Layer 5 of a small transformer language model trained on English Wikipedia (13 layers, counted from 0, width 128).
A neuron's activation on a vector x is ReLU(weights . x), where the dot is the dot product.

Input weights of the MLP neurons that the questions are about. A number n stands for (n - 500) times 0.0013.
n68: 397 704 552 708 198 527 410 615 647 437 522 286 159 517 884 459 557 607 491 504 718 586 518 461 573 547 749 358 434 698 668 496 571 597 788 432 628 458 564 655 638 513 509 526 398 746 522 610 513 550 504 406 542 617 692 496 528 632 626 747 456 733 567 225 401 416 679 459 552 312 183 406 312 610 408 563 607 521 385 674 465 532 585 429 409 190 448 419 376 413 376 382 598 352 508 540 491 594 39 486 663 711 486 588 62 500 240 579 342 521 109 599 612 680 495 417 631 428 487 513 526 448 284 645 592 588 641 626
n157: 695 296 99 343 350 447 778 448 644 462 668 656 374 629 181 633 294 684 351 543 118 622 531 619 49 418 536 566 728 672 673 434 301 565 552 667 718 695 434 442 516 470 303 820 427 720 526 229 268 317 427 303 540 468 298 227 522 738 401 630 552 478 526 464 394 401 574 156 716 29 305 379 595 673 770 601 709 235 474 659 490 730 489 535 187 547 459 494 636 272 538 253 561 477 466 584 366 173 522 708 490 471 639 576 315 431 813 567 429 636 132 734 727 448 338 564 546 468 500 263 688 480 551 202 697 417 734 536
n187: 407 481 690 461 446 740 695 573 540 373 154 680 569 636 453 472 622 500 450 421 439 388 660 658 472 639 473 813 456 367 550 305 417 734 532 273 327 128 438 214 500 588 103 785 427 437 695 652 430 387 660 407 456 481 164 463 591 235 544 509 486 448 435 464 300 294 472 302 369 609 329 394 454 429 728 360 133 557 426 588 395 636 533 335 495 545 478 480 619 565 471 689 413 322 680 541 505 569 462 623 541 491 776 36 414 621 550 704 420 407 454 388 945 595 467 647 495 359 688 477 264 357 558 549 634 450 249 626
n191: 418 490 802 568 519 529 635 389 806 372 597 599 466 443 351 422 547 481 429 226 663 552 572 381 574 463 598 589 230 462 438 653 519 530 890 871 495 367 407 288 442 671 402 369 418 646 486 450 626 549 423 356 597 446 676 264 565 490 733 589 476 545 48 584 710 596 437 673 259 519 420 701 831 753 667 588 460 500 423 335 409 569 793 391 262 277 434 608 595 333 585 500 485 396 725 736 618 602 644 495 663 473 480 460 680 383 519 233 764 426 466 589 442 619 117 419 638 304 839 161 379 870 279 458 355 572 720 363
n290: 347 436 285 396 557 485 379 649 547 411 529 505 780 324 33 618 533 466 519 412 470 523 562 396 347 125 612 697 811 716 654 328 726 555 693 599 435 654 477 403 452 176 426 565 702 467 129 366 311 500 466 691 454 441 457 384 621 475 386 276 400 550 500 687 582 505 646 386 410 548 817 652 505 833 376 139 384 431 365 524 702 308 476 546 421 277 500 500 550 483 580 416 566 453 410 365 562 359 604 732 610 757 314 490 194 368 462 624 866 315 674 692 621 495 659 532 728 166 440 640 729 312 575 644 604 782 256 585
n426: 856 536 434 281 618 460 150 469 253 450 394 545 199 356 664 558 383 589 361 729 600 298 716 617 409 663 410 440 528 465 778 619 959 353 575 391 410 547 436 562 615 279 496 620 456 500 452 413 496 260 509 509 542 652 757 686 394 486 437 427 338 500 705 534 613 456 540 70 366 465 474 430 616 395 434 455 379 374 420 491 540 419 366 676 350 360 271 401 399 633 619 486 579 234 669 398 483 389 568 368 412 686 338 482 505 375 364 544 559 415 580 740 504 832 692 794 300 441 542 496 307 556 604 402 691 364 500 400

Each question shows a token from some text and the vector x that enters the MLP there. A number n stands for (n - 500) times 0.0086.

"ou": 457 678 603 467 453 858 642 338 594 489 309 498 470 637 375 308 514 540 686 275 402 506 636 726 380 715 316 516 622 314 266 316 432 554 719 464 570 551 486 589 568 520 780 407 303 451 530 594 444 598 490 415 542 427 491 391 298 564 454 393 664 405 675 722 529 640 558 269 339 507 510 592 327 682 558 353 762 298 783 721 719 342 384 578 448 447 292 583 546 309 564 651 611 747 417 244 484 591 539 643 402 311 735 637 523 590 352 297 339 343 557 601 362 484 492 475 400 386 471 577 482 623 308 515 527 443 406 514
The most active neuron and its activation: n157, at about 0.53

" T": 171 651 571 352 619 870 501 424 676 591 374 352 383 707 458 244 698 507 724 230 409 643 587 755 525 578 358 502 612 440 321 438 465 506 757 404 567 566 475 588 587 648 679 543 428 278 587 678 649 489 774 352 557 306 523 365 526 690 496 460 435 436 672 540 603 556 512 212 343 330 461 501 331 589 251 445 706 308 794 587 635 371 631 606 479 438 329 458 585 298 583 535 473 617 514 289 585 648 561 495 510 524 690 466 580 605 407 371 323 300 638 574 322 419 461 389 381 399 365 639 458 568 455 461 548 440 478 424
The two highest activations, in order: n68, n187

" University": 470 469 608 433 577 714 421 586 643 528 202 361 449 658 494 107 715 553 693 429 352 553 580 876 588 567 214 464 540 226 404 540 343 602 724 387 659 533 519 514 577 560 519 544 286 349 539 457 665 582 631 469 487 291 448 281 536 644 527 399 544 428 575 588 585 756 636 330 317 563 575 517 346 677 411 549 651 391 754 703 701 412 444 469 570 594 311 694 587 339 598 559 429 530 364 257 519 546 586 620 416 378 634 523 580 514 458 297 251 490 658 598 338 375 632 363 472 403 484 570 461 501 251 558 531 540 481 350
Which of these neurons fires most? n187

"ed": 519 672 628 370 445 676 534 413 785 440 377 516 330 487 372 262 612 454 688 312 472 672 693 683 298 531 275 366 517 482 359 429 455 469 718 281 522 602 489 503 583 574 608 472 295 288 631 414 602 528 582 332 553 252 505 494 544 628 549 305 497 501 615 534 606 621 552 336 332 373 524 409 345 637 409 441 726 377 743 730 755 231 556 469 565 410 352 629 623 208 681 649 555 572 398 292 615 534 575 567 596 500 785 666 463 584 468 263 385 358 698 604 430 465 481 372 377 409 458 705 520 648 419 605 646 533 513 297
The three highest activations, in order: n191, n290, n68

"ired": 477 648 656 416 392 701 535 393 607 548 316 460 275 596 462 237 616 462 716 262 365 646 682 657 507 489 265 411 566 389 508 511 491 524 689 331 579 672 445 484 557 534 503 456 314 322 544 521 611 618 531 410 561 260 656 444 482 585 601 358 378 480 544 546 547 498 638 298 295 364 634 475 359 561 413 377 858 357 747 829 779 253 587 524 554 474 386 602 739 334 645 717 569 604 415 305 514 355 681 597 489 514 735 505 423 480 422 316 197 398 675 584 373 359 601 424 413 414 498 652 398 585 408 585 600 601 468 350
The three highest activations, in order: n290, n426, n68

" American": 399 575 569 425 547 876 523 559 631 544 271 471 454 508 488 155 673 521 728 379 322 661 627 767 535 659 228 478 546 260 368 467 367 533 615 361 668 505 480 501 578 521 612 528 339 395 535 561 773 660 651 366 482 240 551 309 619 719 463 309 535 413 531 558 598 723 514 317 381 408 654 616 356 554 386 517 735 360 729 698 670 324 475 502 572 518 357 525 575 257 590 536 464 493 372 362 567 620 555 625 398 406 638 565 565 487 423 267 153 356 571 571 369 388 559 470 468 532 638 625 585 599 294 497 451 553 459 321
The most active neuron and its activation: n191, at about 0.35

" of": 438 657 667 525 432 709 396 512 708 494 322 427 391 587 496 201 727 543 604 368 352 603 666 782 472 623 261 393 673 352 263 341 363 547 699 450 512 645 511 589 597 691 647 530 217 381 509 617 515 534 754 270 579 316 410 486 559 633 505 316 432 528 566 505 524 606 578 246 394 406 523 563 365 615 497 526 733 341 775 605 629 345 581 501 481 456 477 560 644 201 654 633 369 589 445 277 527 558 456 651 401 402 762 614 447 459 479 353 306 309 737 627 403 390 582 385 345 371 477 664 560 637 472 434 547 557 580 342
The three highest activations, in order: n157, n68, n187

" the": 451 621 640 511 568 647 414 400 677 533 312 513 398 520 533 226 636 530 763 300 405 614 699 730 516 499 239 493 612 368 318 357 361 537 622 298 528 668 546 632 558 631 623 417 249 395 548 669 674 523 742 317 548 204 423 398 478 709 582 335 470 613 500 424 582 581 533 285 336 542 526 722 314 534 382 546 757 362 738 677 604 335 569 539 445 351 376 422 661 145 570 553 425 592 378 259 613 555 509 662 408 470 683 546 550 484 515 301 254 424 691 563 338 375 483 464 433 409 607 677 554 692 466 592 487 540 556 447
Which of these neurons fires most? n191

" football": 566 579 685 402 608 750 504 422 485 328 398 394 387 549 495 172 596 581 827 392 394 583 596 681 513 642 190 413 532 292 422 489 381 455 593 413 695 584 415 577 552 432 623 495 307 455 565 548 676 539 676 296 526 316 565 475 481 749 474 355 488 451 629 625 552 676 661 293 360 594 607 563 343 505 398 595 547 339 757 713 745 389 536 443 636 597 356 553 430 314 672 535 431 640 328 272 656 537 591 466 487 492 639 539 593 670 318 420 145 351 693 620 410 323 621 465 398 370 498 543 536 562 359 544 440 584 356 348
The most active neuron and its activation: n426, at about 0.53

" did": 447 587 662 505 522 737 442 337 680 616 323 346 351 635 395 358 652 524 696 331 309 617 657 632 497 593 331 315 715 373 534 459 411 557 618 333 630 762 530 484 622 627 500 469 272 299 570 537 621 631 607 355 434 360 460 427 392 702 629 451 535 462 545 559 547 550 531 265 178 429 509 341 343 597 379 331 723 302 733 817 484 274 445 614 537 393 388 509 610 316 676 670 467 699 403 286 553 503 726 536 512 536 754 557 649 564 428 323 242 360 607 580 475 399 613 378 498 392 376 590 551 616 427 518 628 534 478 266
Which of these neurons fires most? n157

" to": 415 612 628 541 463 672 344 554 763 598 352 423 377 652 394 237 532 496 682 376 378 611 567 745 455 598 225 391 725 369 268 493 338 488 713 401 455 705 511 499 663 600 561 496 301 397 554 570 507 696 724 354 518 322 374 371 367 676 531 373 571 526 591 479 520 565 492 190 353 385 545 583 397 543 452 491 892 317 724 745 651 412 523 607 594 476 467 441 670 327 549 682 449 654 438 240 566 479 524 539 468 396 836 549 491 533 478 345 221 389 687 546 443 378 494 340 524 363 537 720 487 592 501 491 562 466 512 256
The most active neuron and its activation: n157, at about 1.5